Layer 5 of a small transformer language model trained on English Wikipedia (15 layers, counted from 0, width 128).
Take only the direct path to the model's output, skipping the later layers: a vector added to the residual stream pushes a token's score in proportion to its dot product with that token's output vector.

Output vectors of the tokens that the questions are about. A number n stands for n times 0.0019.
" took": -119 18 -58 -84 -65 6 7 133 77 41 -132 -40 -30 -138 -279 72 -24 -61 47 56 137 20 105 40 20 57 13 135 -48 61 31 -186 -65 -112 171 238 73 -44 -134 35 -15 -49 3 4 -182 110 130 -107 -110 -16 -50 93 -142 -85 20 -141 119 64 -229 -12 -11 75 121 4 65 164 21 67 72 -241 -59 3 6 -303 -10 -61 -14 67 132 -79 -187 -67 -49 -172 -232 -106 94 53 10 -130 17 -254 -195 -26 -7 -91 -91 -47 109 197 -37 -160 -144 -44 246 61 62 -18 -129 110 52 86 48 -207 192 -83 -234 280 105 10 -58 104 35 -123 -15 -112 -34 90
" ==\n": 197 38 -77 -159 -115 218 -179 237 249 21 -186 -37 30 0 -49 0 -165 38 270 -31 -94 125 90 14 75 224 79 87 -56 59 74 -167 27 -117 -129 19 66 18 -17 -93 -77 111 -119 155 -17 -177 9 139 66 -317 -21 -162 -308 265 -184 205 5 81 -198 180 101 273 107 35 -5 198 -46 109 106 -284 -184 -170 -220 -279 13 -109 161 -272 -90 -174 -113 -67 -266 18 54 -333 19 104 -173 177 -147 -463 -51 -103 51 43 0 -80 48 139 -162 -4 -241 9 164 5 29 -80 -141 341 16 -41 65 66 -147 -46 -241 -18 34 23 -23 170 -143 -292 -209 43 123 278
"\".": 25 167 -5 -324 133 -63 -230 -9 224 179 18 -12 54 40 -325 39 -64 70 -142 156 71 -34 235 -118 267 -43 56 81 -38 -13 27 -93 364 32 102 350 171 49 -231 138 -96 79 17 293 -218 -127 -9 -4 33 -55 193 52 96 -142 39 131 36 49 -13 111 247 -54 278 19 158 200 -14 -9 -123 -185 -26 -39 25 -317 13 -61 245 -418 34 -299 -19 27 -26 -293 -31 -346 23 251 -17 133 155 -36 -248 -68 -106 111 -24 26 0 32 -290 311 5 -71 -19 112 -4 -284 -27 79 15 -81 -5 -29 14 -202 -122 -45 -48 -98 292 -27 119 -66 -54 258 194 211
"″": 0 73 -189 -243 199 120 -243 36 167 37 49 -120 115 99 -146 -4 -186 -174 -130 87 -116 62 294 -342 17 -12 110 65 141 -153 165 -33 219 266 70 369 -34 -100 -118 -76 -114 150 -4 169 -104 98 -50 -16 -150 -302 114 -92 -250 170 -38 131 158 78 35 273 218 -35 48 -280 40 119 -237 118 185 -26 -4 -126 -20 -90 154 -188 190 -305 25 -239 -71 -195 29 78 52 -142 290 182 -212 -4 -40 -62 179 91 -32 -96 -108 -103 240 187 57 128 -237 4 50 -83 -120 -159 26 30 54 -43 4 151 -87 -139 -160 -57 56 -17 245 49 -107 -175 19 103 -75 14
"^": -138 202 98 127 131 -113 48 -12 147 -122 11 -99 78 -101 -147 76 -201 -176 126 -36 107 53 59 -265 231 59 69 92 -11 109 245 -177 105 31 30 170 58 22 110 104 4 -50 -66 164 -125 121 -69 -145 -101 43 132 -157 105 -52 51 67 38 209 -126 -40 191 15 38 24 -109 58 -139 98 79 -124 -192 -40 80 -130 114 -138 216 -280 -60 99 -12 -67 -184 56 104 -23 103 -70 -126 178 -175 68 38 124 247 85 -233 44 70 -53 -194 10 45 -89 35 123 120 -109 8 275 40 -10 -248 -204 -86 -264 -125 -147 60 -208 210 -152 31 -66 -29 92 0 29
"mp": 42 289 6 0 -93 5 -172 10 10 228 -210 -362 5 -282 -122 -90 -104 87 -68 55 111 12 167 83 177 185 118 63 0 -39 175 -143 245 81 45 40 -33 -15 -246 116 155 -271 -151 -52 -70 119 -418 -18 -25 -74 -89 149 -237 -5 -222 165 25 -29 -92 293 291 25 -85 -340 280 -147 25 -168 217 -398 -165 -38 -402 -155 28 -205 134 -222 -88 -64 84 87 -160 131 -44 -475 250 -117 -51 150 -139 -163 90 -23 141 -270 -162 43 30 139 -29 109 42 92 76 24 36 -86 -206 469 3 -4 -50 -262 46 -110 -26 25 42 -136 15 -154 -279 -76 -11 -268 39 -134
"ords": -247 -90 -46 90 124 29 -131 121 326 -33 -261 -261 -84 83 -316 -25 -145 -86 112 -182 -106 111 98 -361 80 320 198 169 -107 -26 -10 130 384 -95 239 53 -284 -112 -176 53 98 108 57 290 -10 -70 -253 37 -21 -130 46 -54 -30 -38 -49 101 -72 -173 25 230 309 -31 -5 -128 -139 84 -216 -37 -151 -30 -242 -153 129 -157 321 -54 362 -38 213 -150 -364 147 -305 -137 -126 6 156 -16 -46 38 156 -165 -172 -286 37 39 38 -200 18 -156 -214 -277 233 40 253 -10 9 -213 -113 110 23 -64 -140 107 229 -225 -251 139 136 -239 337 -166 -234 -35 -95 87 -159 353
" could": -98 200 -140 -199 -41 -105 -29 43 265 50 -39 -102 64 -59 -289 4 0 -81 19 13 197 45 61 90 211 10 -71 169 -183 -81 16 -164 -70 -119 26 194 -30 -61 -85 -4 -183 -111 -94 140 -29 203 -4 -160 -32 -69 26 36 -67 -290 19 33 128 31 -264 126 164 -136 137 -54 89 294 50 -92 -110 -209 -60 -15 -4 -225 -37 -142 82 -90 128 -86 -295 80 -122 -149 -328 -211 149 60 35 65 125 -140 -244 37 -56 -37 -132 0 109 220 -12 -123 -21 -11 203 181 71 -152 -96 136 64 111 16 -228 60 -130 -157 62 181 -38 19 94 90 26 13 11 -46 207
"ript": 160 -134 -141 -143 142 187 -275 300 204 -37 -91 -186 185 -309 -153 -19 -156 -275 280 -108 -117 157 25 21 121 -35 297 249 -52 -307 213 -117 269 164 243 -51 145 -98 -195 -107 -129 -60 56 48 -137 -63 -112 120 93 0 152 -187 -288 -129 43 -112 159 -123 54 210 -126 100 90 -43 50 -153 -145 -119 -115 -47 -134 -239 -162 -264 307 10 361 -213 122 -261 -75 177 105 128 -29 -222 243 257 -11 235 126 -40 117 28 66 -38 -21 -87 163 -106 -222 79 -210 -103 261 89 59 -217 -199 63 5 58 -252 -320 83 -213 -57 204 264 -177 208 -50 10 0 -11 197 289 16

Output weights of attention head 2. The head adds the sum of these rows, row i times number i of z. A number n stands for n times 0.00065.
o0: -230 75 12 210 240 -98 -20 -70 -57 218 -22 -13 97 2 45 112 66 210 59 265 122 42 -61 -49 -93 124 -38 203 12 194 -63 -97 83 32 159 56 -180 191 -185 155 -156 -36 -61 41 -57 -160 -156 -63 -25 -57 186 289 -137 -182 32 -148 22 16 -68 -11 1 71 6 104 140 -35 121 116 -1 76 13 120 -16 -35 105 -41 -106 338 47 -62 -234 -27 -69 -84 105 49 125 170 -2 32 198 -109 -257 68 23 13 120 -256 -139 59 72 170 -173 340 -45 103 -70 -40 124 48 -54 72 -84 10 -62 -45 211 21 -214 58 138 85 -214 -134 -90 -22 164 198
o1: -4 -67 46 -17 194 -49 51 -305 53 -74 83 -132 -74 -172 -313 4 -175 -10 -87 167 -108 21 56 22 -123 175 32 38 25 -103 0 -131 86 -19 -81 -18 237 85 -32 295 -181 -203 92 51 199 82 67 1 29 52 -89 2 -27 -100 -95 -184 79 -112 75 -205 105 -155 115 -96 237 51 258 -15 -40 -242 -159 -130 -103 65 -280 2 -284 -20 -102 -86 1 -55 158 -103 93 10 -151 194 125 251 59 250 -49 3 77 146 32 90 -201 15 122 40 29 -314 23 -30 31 -140 -49 167 94 -4 67 129 111 112 61 -29 -58 -165 -163 -10 -115 -28 -260 134 113 90
o2: -33 -54 121 -16 -54 155 -39 69 60 46 -16 -94 35 -140 -133 45 -92 -5 96 -96 -97 17 257 87 -97 78 70 -55 95 30 -15 -99 -194 64 15 101 149 301 -69 16 107 164 254 -88 115 -139 -131 167 94 -129 97 -78 63 31 121 -63 44 76 120 -49 -74 -99 -200 228 -134 44 84 47 73 107 -290 -92 0 -95 -47 108 54 69 220 61 -13 -28 -77 -141 186 72 26 -16 25 188 -102 167 94 8 -155 -30 -111 152 36 -114 -136 376 54 -10 124 134 -214 -186 93 68 -138 -142 -143 5 -135 32 327 163 -72 86 -17 231 -54 -53 -56 192 112 -28
o3: -183 116 -122 -43 -36 368 -46 -98 -159 17 37 7 273 338 -5 139 -40 76 -19 167 -80 -126 -81 293 -12 -65 145 -151 -12 -123 116 -228 94 -38 -23 -51 -200 -68 71 43 -114 -103 -165 -153 -38 70 -121 48 -4 -20 -112 205 87 144 -236 -16 -57 -20 -70 -7 170 130 116 28 -19 60 183 -18 169 -17 -30 -20 -132 28 40 -140 -73 100 60 -163 -120 131 -28 -59 -34 -38 5 -221 97 -108 144 -66 -25 116 84 -190 269 -121 42 -143 -77 -23 -157 -134 83 9 59 -156 -88 -2 271 78 236 167 29 12 -164 178 -41 -197 -188 115 -30 -148 78 250 223 190
o4: 97 99 70 -50 -121 135 87 -115 137 -80 117 49 143 13 151 -61 8 -78 128 273 116 0 -63 -54 -148 -166 -105 -172 -88 134 0 -8 -288 -108 15 -82 190 -28 59 94 -48 116 -17 -192 290 -106 -185 -22 -28 99 -49 114 186 -144 -5 -90 -3 -113 -1 -225 -41 86 -98 -40 181 -84 -108 -90 162 -63 66 -258 31 129 14 75 -193 102 69 -333 178 127 -46 5 101 -123 22 -319 -38 177 -23 246 -95 -78 30 19 -49 -2 -1 -44 3 158 5 -66 73 58 -22 34 79 36 -58 -300 -24 50 122 71 -170 -135 77 -150 -4 27 264 40 197 -73 185 142
o5: 175 189 40 -122 -9 -64 -180 -20 53 -187 -56 -114 190 126 81 96 -257 77 90 73 -277 101 210 277 -191 168 57 -81 -101 20 173 29 107 173 -59 -256 -126 155 -80 -49 34 107 -182 22 406 -79 46 31 21 49 39 -15 12 -116 257 -73 -45 33 -31 -172 -22 51 74 -55 71 -22 -195 57 103 -2 -166 115 -20 52 129 -9 -210 11 -25 -50 33 -107 -36 218 62 -71 -123 154 -138 100 36 -105 4 213 74 -268 -58 89 109 52 -233 -76 34 -35 -109 105 -153 38 -1 -122 -126 -177 -70 14 -420 -28 20 88 168 168 -202 75 -142 -86 60 303 -89 206
o6: 234 139 331 93 119 -51 -86 -127 37 -148 54 -247 112 -323 114 218 -100 124 -157 -221 -152 150 -118 -19 -279 99 59 33 183 -50 281 -220 110 -55 -94 25 191 -138 92 59 -121 -76 -174 174 -323 19 -32 -171 266 -135 102 -40 118 -114 -53 152 131 42 168 -48 61 -82 -27 -214 -275 -21 -45 61 -97 53 -65 -147 -1 1 279 -21 -46 -90 52 258 130 -78 -68 165 177 -93 -3 -186 -212 267 -191 -61 -77 10 -123 98 166 79 -21 -112 39 38 113 55 133 -102 138 48 149 -31 22 -129 -166 88 -130 -77 153 22 76 -182 -251 -150 -197 136 -191 26 18 56
o7: 127 170 135 -40 69 274 118 -122 111 -14 -129 151 -89 45 -17 -11 -51 -180 -98 -69 -142 15 78 -391 -158 231 16 -20 187 49 177 -6 22 204 94 48 -65 137 -84 27 -49 128 -205 61 144 -162 -25 -30 -70 46 -38 -145 -343 181 -23 192 214 -37 68 -46 -37 129 102 -236 -25 -93 -132 -30 106 -29 220 -107 -77 -193 102 -81 -40 101 -52 -210 118 -174 78 218 180 2 66 -84 -116 -75 -94 13 307 47 71 204 111 174 143 91 -171 -80 50 38 192 -95 -84 -28 200 -27 -31 -227 40 -75 -220 -82 -6 31 20 -321 -37 252 58 8 89 -80 244 41
o8: 68 -95 -93 45 -19 -44 -5 -127 -14 63 -80 -206 -206 322 -142 -58 -13 33 -8 -45 16 -41 47 255 -54 -64 -128 101 14 -79 -196 -7 57 59 252 -56 -64 -79 -89 191 2 -154 -55 34 15 175 -1 -243 -110 70 20 7 -50 140 359 -33 49 83 53 134 -54 -7 -37 -131 102 -21 -142 71 -69 -137 -68 48 247 -82 -245 0 29 29 95 70 -73 -38 -106 11 149 190 248 80 47 -138 -66 113 5 -31 -41 50 -255 249 -150 49 -63 368 99 -101 -231 69 -478 119 -95 206 -355 -35 -72 -97 -147 -88 5 39 104 -25 35 -102 -209 -39 115 172 97 124
o9: -22 144 -109 166 -64 31 -266 -18 -40 -186 53 120 -47 -97 -211 -118 -253 -63 33 -114 51 12 6 -123 -199 -103 42 -27 7 -131 -5 20 98 -20 57 -63 108 0 -17 169 33 -108 -172 8 -6 7 -56 -81 -96 199 218 -111 -34 -153 -99 18 141 -125 36 -87 167 -113 -143 56 11 176 14 -161 117 42 67 -1 -133 -127 121 196 -4 34 -32 4 -207 -41 171 -13 -42 -97 55 147 -217 92 -99 -25 98 -97 -89 -94 172 -119 -101 -48 -273 -84 -121 146 2 -21 -53 71 33 -42 177 38 -183 -18 -52 38 90 108 -95 77 45 -161 -49 31 -132 -19 -21 -253
o10: 259 123 3 -48 232 -109 -116 153 -18 -145 105 236 78 -112 114 18 183 76 17 41 -96 -11 -82 -69 -10 -10 123 194 -268 61 -404 125 -223 -4 99 -70 -19 -118 -11 -260 232 178 -119 95 23 -206 33 -93 105 55 245 35 166 -70 82 -130 132 -78 -235 9 56 188 175 -57 -78 -163 141 -241 163 22 -158 195 104 28 171 26 114 -201 -59 114 84 -14 34 -167 -40 59 11 194 150 165 -41 -100 255 19 32 112 -217 -51 -45 -36 15 112 -41 -124 211 297 -7 111 -158 -107 112 -84 95 -225 -132 33 -84 -142 3 -11 23 -220 291 178 -138 133 -150 -168
o11: 112 -170 88 -102 -135 -136 -13 60 132 -113 -64 -48 81 2 2 -13 110 -112 -67 10 76 90 59 -13 53 150 -63 -90 -157 -30 77 19 -50 -187 -95 -7 -87 -12 -26 -118 -43 -35 -16 163 3 -44 60 34 6 -17 140 -103 -107 61 -106 68 -19 85 186 48 -202 -131 -52 11 -54 -30 40 94 -120 97 -17 68 96 -58 53 -185 -56 -49 165 -28 -22 -150 147 217 24 -222 -41 -18 43 85 -146 -73 -243 17 -18 75 -120 84 181 9 -104 -162 -6 26 92 -50 119 -93 87 158 190 -163 -120 -109 -56 115 -59 60 -66 -71 -74 0 255 149 81 -90 -190 154
o12: 63 113 51 56 -197 19 -179 -92 71 -82 -123 82 -53 -213 -144 42 -31 251 129 -138 -115 189 86 -130 160 116 -91 72 7 -120 -3 44 -147 -170 121 -46 244 150 -204 -219 33 -280 -155 101 -79 -210 157 -247 -41 -234 13 46 11 -60 24 -124 71 171 246 50 316 -34 -6 -92 281 -45 -21 -130 -115 -177 -144 137 55 -26 129 -141 16 -28 3 167 105 -128 -240 68 -48 -95 -70 169 298 150 176 -241 162 -103 -77 -143 81 -19 29 -159 20 111 -121 142 48 98 225 61 -27 -29 14 -52 13 -34 184 -99 92 -200 115 -136 96 9 15 -119 -74 124 4 153
o13: 133 9 207 52 -133 175 246 -101 -34 -116 93 194 234 84 235 114 113 46 -142 202 21 225 -13 -150 -38 -71 34 -36 -91 22 6 67 -79 178 -155 -74 -102 -11 85 -30 9 -115 116 25 -34 -102 140 -156 55 -70 -125 206 137 -67 -29 45 -60 -83 12 -26 -2 170 -75 123 -54 -109 20 -132 -137 151 111 49 -40 7 -243 55 27 127 43 7 211 -87 166 24 17 128 -285 -93 -78 48 -56 -77 106 -39 13 78 66 79 -367 131 -202 -282 51 123 -28 48 -240 -77 -101 115 27 42 -49 -18 136 -117 60 -62 -86 -13 161 -63 -129 55 -393 -137 125 -189
o14: -90 28 -11 -65 83 144 -180 19 72 -110 -65 74 -168 -189 63 218 -25 16 97 291 126 221 -1 -21 34 -54 -3 -24 -126 -19 169 -59 -34 -68 117 118 -34 -108 151 34 7 25 28 142 -310 168 -31 36 29 185 -19 -49 100 109 66 -68 -181 15 -29 72 21 -114 -4 149 23 198 -138 60 153 -249 154 44 -64 10 7 -23 246 27 50 -105 58 156 33 85 -194 54 15 -209 -7 -69 144 63 83 54 -16 180 -101 50 188 -74 -127 224 -94 -160 -18 -7 87 -120 16 -9 -103 27 -146 -20 92 -71 -68 -166 -131 -138 77 -83 96 108 234 306 -185 78
o15: 73 -54 104 -107 4 65 0 124 -68 -62 -38 -97 112 -65 -114 143 143 239 -12 19 49 123 -36 13 -34 40 48 103 3 22 204 145 -221 -92 -112 69 92 36 -7 -170 -12 -31 100 -57 -110 -12 -161 -213 -62 81 -77 7 46 -93 28 -54 15 83 88 -127 8 167 -283 150 -77 -245 176 67 91 244 78 87 85 -77 30 -99 -23 -95 -124 -133 124 -37 76 34 5 31 45 -6 -365 -268 -14 -5 -54 -5 55 -94 -10 -142 -39 69 -140 -33 48 156 22 -159 72 -40 -26 66 51 5 -142 19 181 -65 -117 -98 -67 73 85 178 70 -144 -162 -33 92 77
o16: -45 -97 -147 -162 -209 -126 -137 -74 18 1 55 -61 -71 160 63 41 -140 13 110 48 -150 31 -244 -33 123 -60 -77 17 189 61 13 274 142 12 19 139 -37 -45 -13 -74 -51 247 -35 -28 -48 108 -119 -152 -37 -81 -67 217 89 47 110 -215 -198 -121 7 50 47 -130 4 -103 -45 148 26 -1 69 -31 46 100 235 335 -4 137 -66 -162 144 -77 -107 109 -112 -145 35 49 185 63 -75 45 58 -118 -98 317 -57 66 127 -91 -64 -119 129 -14 -13 185 -102 -297 77 -83 4 -118 16 12 83 66 -245 -89 -80 -142 -142 -113 82 -75 72 -88 59 -187 -35 120
o17: -33 -80 -76 -32 99 87 -64 130 -100 -181 54 139 -53 74 3 -179 109 -151 -219 -42 35 184 38 208 13 52 -202 -30 -4 104 159 22 129 75 -38 -153 -129 111 -109 -99 98 32 -83 87 -34 131 89 -36 -80 50 221 129 136 267 -186 42 129 136 254 -69 -72 -96 28 2 -210 67 -119 13 -215 258 103 13 202 -67 12 24 129 -62 -12 -50 100 -21 8 32 -94 61 -75 9 302 -156 85 -2 27 -238 7 -148 118 -99 220 65 -95 124 277 -50 -83 141 -39 102 82 -4 -170 -158 -9 31 -19 70 76 -142 -37 16 52 -81 286 -118 147 42 -220 -44
o18: -5 -138 92 -15 -52 14 -55 43 -133 156 -20 -115 174 -46 154 22 46 -78 5 -78 -75 -47 -69 -126 138 -166 103 181 -109 104 -35 184 28 56 -17 218 173 208 185 -65 -52 76 8 -92 -55 13 -3 -93 -72 116 115 4 174 -166 -210 -175 0 76 -260 -7 -71 40 -54 59 -87 42 68 -103 -150 -37 127 -9 -156 -44 -9 57 67 -64 -188 95 34 12 -73 -148 -3 -76 -21 -92 -116 -134 52 -132 -49 62 -196 152 44 -9 -23 20 -30 86 -83 -166 36 73 127 -8 17 -108 -7 45 68 -174 164 -71 35 33 62 97 45 -170 -197 51 -62 -199 -40 238
o19: -194 227 49 194 -2 -18 -68 -104 105 23 -148 163 -69 32 141 -89 2 -123 -104 86 50 103 137 -102 15 41 -30 152 181 -69 126 125 31 -52 35 -57 -37 -107 204 58 53 -199 -67 -242 -85 -22 -111 -20 0 20 -65 -191 -105 -217 -307 74 -44 74 161 -125 -170 29 -49 63 -26 166 -188 -110 -98 92 -102 1 -78 -197 -4 -5 36 -77 -44 -80 232 -28 -181 -1 -42 -203 -26 -6 -113 -121 -217 -148 -73 -28 -7 93 -104 15 75 -132 13 -173 -26 61 -135 -16 286 209 260 41 61 174 78 4 39 42 4 -29 131 -243 1 33 -65 47 -148 23 -201 148
o20: 25 -101 19 -46 11 -41 -121 -31 99 51 -69 67 -66 -130 219 -18 114 88 -211 -72 -193 -222 7 -233 -121 142 256 214 -102 183 31 105 353 -209 54 -123 50 -183 87 125 -167 97 9 199 -103 -122 174 -173 47 70 80 -5 -33 -105 -156 1 -123 4 44 209 223 -99 -121 -51 94 -102 -48 16 -101 -48 -84 -38 239 -41 89 -122 1 45 -143 104 -115 40 -253 -211 -61 -36 -91 128 -92 -101 -89 -124 5 10 -163 -4 130 -163 229 -134 -144 18 95 243 -110 44 2 -51 97 61 -220 8 120 -177 178 71 -35 -14 -176 -97 85 -147 -86 141 71 29 143 -118
o21: 49 29 -18 -44 -28 -7 -146 -112 -17 242 -356 -69 97 -22 -19 -68 -41 162 27 47 -82 -307 -76 -22 81 -63 32 -36 -24 175 -196 78 -38 231 88 -76 -84 202 259 168 119 -377 -102 -23 403 -127 -48 51 -145 -62 59 32 -38 44 75 -216 -18 -57 -163 34 63 132 -87 -37 95 -77 -210 -147 180 -88 -201 185 -116 80 -90 77 76 123 1 -9 -12 21 -144 66 112 3 -102 -52 -51 38 -47 23 22 -78 -135 -90 164 92 216 27 -87 171 212 -129 -349 -1 14 2 219 137 -117 10 -264 192 35 137 140 31 -175 61 -91 -136 4 -55 242 95 -88 160
o22: -222 -11 -2 122 75 -39 -246 28 22 -112 37 7 -136 -11 -54 -154 -144 36 124 -11 -55 -75 -61 350 -90 117 74 -81 104 -45 -117 41 -64 59 92 -94 89 -10 -61 -108 104 41 -119 174 -155 85 -171 -167 29 -160 214 131 -129 -39 -40 62 42 -38 19 -96 28 -168 -62 28 118 121 -217 -15 36 -18 -26 49 -18 60 -35 -60 72 17 148 -108 -140 -50 94 -109 28 -34 7 91 -193 -10 75 85 -250 -84 77 -6 7 -23 111 2 -95 -74 102 -201 -104 53 62 -180 39 -200 -113 -122 -107 186 -166 49 -74 177 -141 -7 117 205 -30 -95 32 -47 -65 60
o23: -10 -37 -3 115 221 -138 143 -258 -76 -136 -54 -101 127 58 42 -76 -78 -29 -143 -302 -27 -44 -169 99 9 1 -61 21 115 8 -85 50 -128 32 -40 132 85 70 21 12 63 103 -184 -34 -36 142 -147 -185 -46 -228 -167 -268 123 -137 57 102 11 -61 54 -117 7 156 -82 10 -5 98 -60 100 56 42 -164 -72 -299 21 69 39 -14 30 -75 45 71 -87 -6 109 117 -36 -44 -12 -182 188 284 127 114 114 -22 7 -192 -244 -88 65 -47 53 -93 201 -93 95 -134 2 -7 89 -25 76 -52 -146 165 -77 -31 5 -60 79 -132 191 8 48 54 174 -41 -105
o24: -134 51 33 106 58 -82 49 109 27 -52 103 -61 -55 172 -61 -151 -81 16 -112 141 20 56 -61 354 -84 -107 29 -34 -7 -68 30 91 -110 28 -276 44 -185 156 78 37 -20 5 -123 16 -39 -109 8 66 163 -119 -32 158 13 -159 4 -37 -3 -70 5 -214 195 -98 77 -78 -12 -38 -226 40 -206 -40 -252 83 -58 174 149 -25 129 65 101 162 36 -165 36 256 142 149 -78 -135 65 -45 -134 -22 -5 2 -88 16 -133 145 1 51 100 -335 -74 138 -75 141 -60 -59 -249 124 -73 -178 -19 -294 -75 -86 91 -44 158 35 173 -54 -167 197 307 171 -177 152
o25: 250 86 -40 -30 -121 163 -29 309 158 113 53 -217 128 -42 167 -98 -226 -64 254 152 -64 189 275 116 -92 273 1 -80 -104 113 -2 -143 4 107 -71 -87 -190 32 88 -66 5 -59 -10 147 84 -8 151 -55 -143 -60 69 85 -147 -41 38 -6 101 -46 221 56 124 234 122 -29 202 178 -20 -151 -250 -143 -134 133 27 71 309 -120 110 69 48 -428 177 -11 182 177 34 0 -11 -135 -11 -146 -175 -272 250 5 88 40 -52 -241 -62 14 59 -338 1 -256 -83 146 93 6 23 135 -132 151 -99 -48 -24 168 84 126 -208 129 -92 -51 161 -51 13 147 -289 88
o26: 54 -102 -93 105 -13 119 -58 -19 61 -425 -70 143 -9 -75 99 15 -115 52 71 -37 186 -140 -102 23 72 -15 127 -24 27 38 39 40 -168 -100 53 29 6 -161 115 -106 -39 -164 31 -193 -12 -52 -69 -198 33 235 -84 -168 -276 226 -67 -229 -75 40 -364 -114 73 -45 -214 49 -169 -88 -138 -138 -40 -29 -98 235 131 -189 57 53 -29 190 125 16 -20 -231 86 90 -271 89 20 -116 52 -257 -22 -83 -135 89 2 57 80 -359 24 32 120 -189 -148 68 167 115 152 245 -12 -25 -107 -178 130 -94 245 -62 -21 52 51 181 -65 -201 269 73 292 52 -70 -80
o27: 5 -41 104 -59 219 204 -2 -113 -184 3 74 48 -192 -194 -27 -88 -14 129 276 -73 -71 -66 -36 178 124 -141 -65 -46 -120 -57 -139 -101 -32 111 -131 -92 -107 256 8 -28 -65 -7 110 127 322 -10 145 -13 15 23 141 -40 -41 75 114 39 248 111 -92 12 41 4 9 -103 54 89 34 -160 94 31 -105 274 172 35 248 -74 -51 196 -31 74 128 261 -7 108 43 -32 66 -135 53 -177 83 49 112 -175 121 196 -304 -115 298 82 -42 30 -52 -12 105 169 175 38 -148 116 -156 -141 -52 -149 -167 14 66 -334 -51 91 -243 -80 -97 197 110 95 -200 -4
o28: 58 107 -5 -20 83 138 -38 -107 -69 152 -16 -195 -22 49 -90 -61 -118 -201 40 -20 -29 -28 -38 174 22 -222 -163 236 141 -61 -41 -151 -154 -36 50 -291 -158 -2 109 150 -167 -194 111 219 55 67 52 93 -10 -112 85 53 76 -199 -92 45 -21 23 15 -1 6 -9 -279 -30 167 63 -155 11 -42 -166 -257 -26 36 -41 -104 29 -202 -66 184 71 -91 -64 152 -17 49 194 184 -141 175 -46 -175 -25 142 -100 63 -61 49 -179 110 210 111 130 -122 -94 -78 -54 -42 163 162 114 56 -88 93 -172 36 197 129 32 -67 132 17 -133 -76 254 67 208 -228 95
o29: -143 98 -95 -25 -119 -86 116 -65 -23 54 -107 -47 -69 75 -283 -25 93 18 8 -136 60 -296 107 1 260 -78 -45 24 -11 174 -133 98 100 6 41 47 -82 -51 24 -114 94 -65 132 -194 -224 42 -55 37 169 23 209 -19 115 -313 -4 -96 21 74 33 133 156 -221 -72 194 -240 85 208 -214 138 47 37 -14 197 302 -61 30 27 -319 -99 306 -84 226 -94 -212 -144 103 -11 -47 -141 102 165 190 -361 130 -40 48 -295 -44 108 23 -92 131 57 17 92 -42 23 -238 138 390 -112 68 46 70 -25 52 13 -422 -117 349 -170 -6 193 140 160 36 -271 69
o30: -206 35 -6 253 25 -139 -15 -191 -180 123 261 -101 -208 62 43 95 -99 -44 -47 63 -79 -212 178 21 -330 -27 248 -36 192 30 72 6 -26 50 -107 156 -10 -120 -132 79 126 -245 -106 -39 -91 -77 47 -138 -56 140 -16 77 95 -84 146 -8 63 -66 122 90 -74 -199 110 -100 31 144 167 350 -290 -85 -56 -166 113 -90 -79 -23 7 152 16 -92 -86 -65 128 -93 -42 12 -95 173 -206 -171 435 -87 8 57 15 11 197 279 -79 261 -58 -58 192 -83 75 -275 -180 88 93 -178 -34 -56 -118 -169 -178 -51 -187 288 -146 38 -42 -21 -184 -42 283 65 80 149
o31: -1 127 -152 -149 84 95 -41 -84 267 -80 -16 -79 150 152 8 107 -67 -76 -98 47 122 152 52 -9 47 228 105 -190 -157 17 -70 -101 -154 -52 -19 -42 -23 74 98 -7 -106 65 -99 -25 258 -38 15 18 19 -119 78 -221 -81 71 -72 81 39 -38 45 -46 -50 -12 -85 -105 108 -96 68 -176 -38 65 227 -285 -154 -77 233 -27 -38 -78 -97 -305 68 -105 -97 44 -38 -58 -89 109 -108 49 -166 -175 196 160 39 29 42 -187 169 -172 54 142 -161 28 -32 -47 33 -398 -132 -132 58 -77 50 0 -61 -82 135 -140 -27 -25 148 185 -12 173 89 -183 75 20

Each question shows a token from some text and the vector z that the head gathered there. A number n stands for n times 0.0037.

"areer": 10 -23 -29 9 37 28 33 143 33 59 -2 -23 18 -49 -6 -2 33 -48 -20 61 60 -25 -8 -2 -52 2 77 -28 -40 -23 2 -38
Which of these tokens does it push up most? "″"

"ab": 5 -35 3 53 -6 43 -65 -94 -28 3 2 12 -24 -6 -62 4 42 13 0 -18 -10 -28 4 26 8 -38 51 10 -29 53 -37 57
Which of these tokens does it push up most? " could"

"oint": -52 -53 15 50 -43 -35 68 -74 34 67 29 54 -10 -21 86 53 -23 -5 25 70 37 -5 12 27 -40 -18 49 -8 77 72 11 -76
Which of these tokens does it push up most? "^"

"k": -36 -22 19 -23 -67 -71 30 68 29 12 -62 26 -12 -29 14 -10 35 -58 -16 -24 51 40 -29 -44 -66 38 5 28 11 63 -136 31
Pushed down most: " took"

"ai": -27 -14 -20 2 -55 60 16 30 38 30 38 38 15 -19 -50 -2 -20 0 0 -60 29 -19 -24 13 10 27 24 43 -30 17 -35 2
Pushed down most: "\"."

" Team": 34 18 -2 -128 -48 -10 -11 89 42 16 -1 -65 21 41 -51 16 -75 -91 31 -25 26 61 -21 41 -43 96 45 -22 -51 -1 9 -38
Which of these tokens does it push up most? "mp"

"ub": -44 -30 -47 -3 -52 48 9 6 41 23 46 45 8 -15 -28 -9 2 15 2 -43 45 -9 -17 10 12 20 55 34 -29 51 -31 -17
Pushed down most: "\"."

" an": 23 35 -6 -6 -52 -79 69 -50 11 76 66 105 44 -25 8 10 39 31 -4 -16 123 -43 29 -54 22 2 68 19 27 86 -1 -46
Which three tokens does it push up most, strongest first? "ords", " could", "\"."

" I": 25 23 4 61 1 -33 -21 -83 -7 35 -18 57 99 -72 -9 -4 28 23 2 -9 6 -54 -3 41 59 -8 9 19 -2 99 -7 12
Which of these tokens does it push up most? " could"

"ly": -6 -14 16 -11 -60 -9 -32 40 35 -3 -34 18 -22 -47 28 -31 59 -5 -31 -9 -3 21 21 -11 -40 57 17 12 3 50 -74 32
Which of these tokens does it push up most? "″"

" ": 25 8 -4 -41 -19 -48 -79 15 34 47 -69 17 -17 -36 3 -53 45 10 -71 -30 -19 2 3 61 -79 71 0 -6 3 69 -85 4
Which of these tokens does it push up most? "″"

"ors": 5 -1 -2 -25 -15 -40 -59 -26 38 -7 -10 -22 5 66 -34 8 27 -3 -25 -28 -24 -3 -21 -3 -20 33 18 -44 -11 34 -31 -18
Which of these tokens does it push up most? " took"

"ore": 53 4 8 40 -42 -58 52 -28 12 49 36 60 33 -10 2 20 7 34 -18 -34 83 3 14 -37 19 -19 14 41 -17 39 1 -11
Which two tokens does it push up most, strongest first? "ords", "\"."

"o": -6 13 -2 5 -41 5 -49 6 16 30 -18 21 0 -18 -4 -32 -7 29 -58 -9 -34 20 1 26 -72 29 14 -4 -27 39 -81 35
Which two tokens does it push up most, strongest first? " ==\n", "″"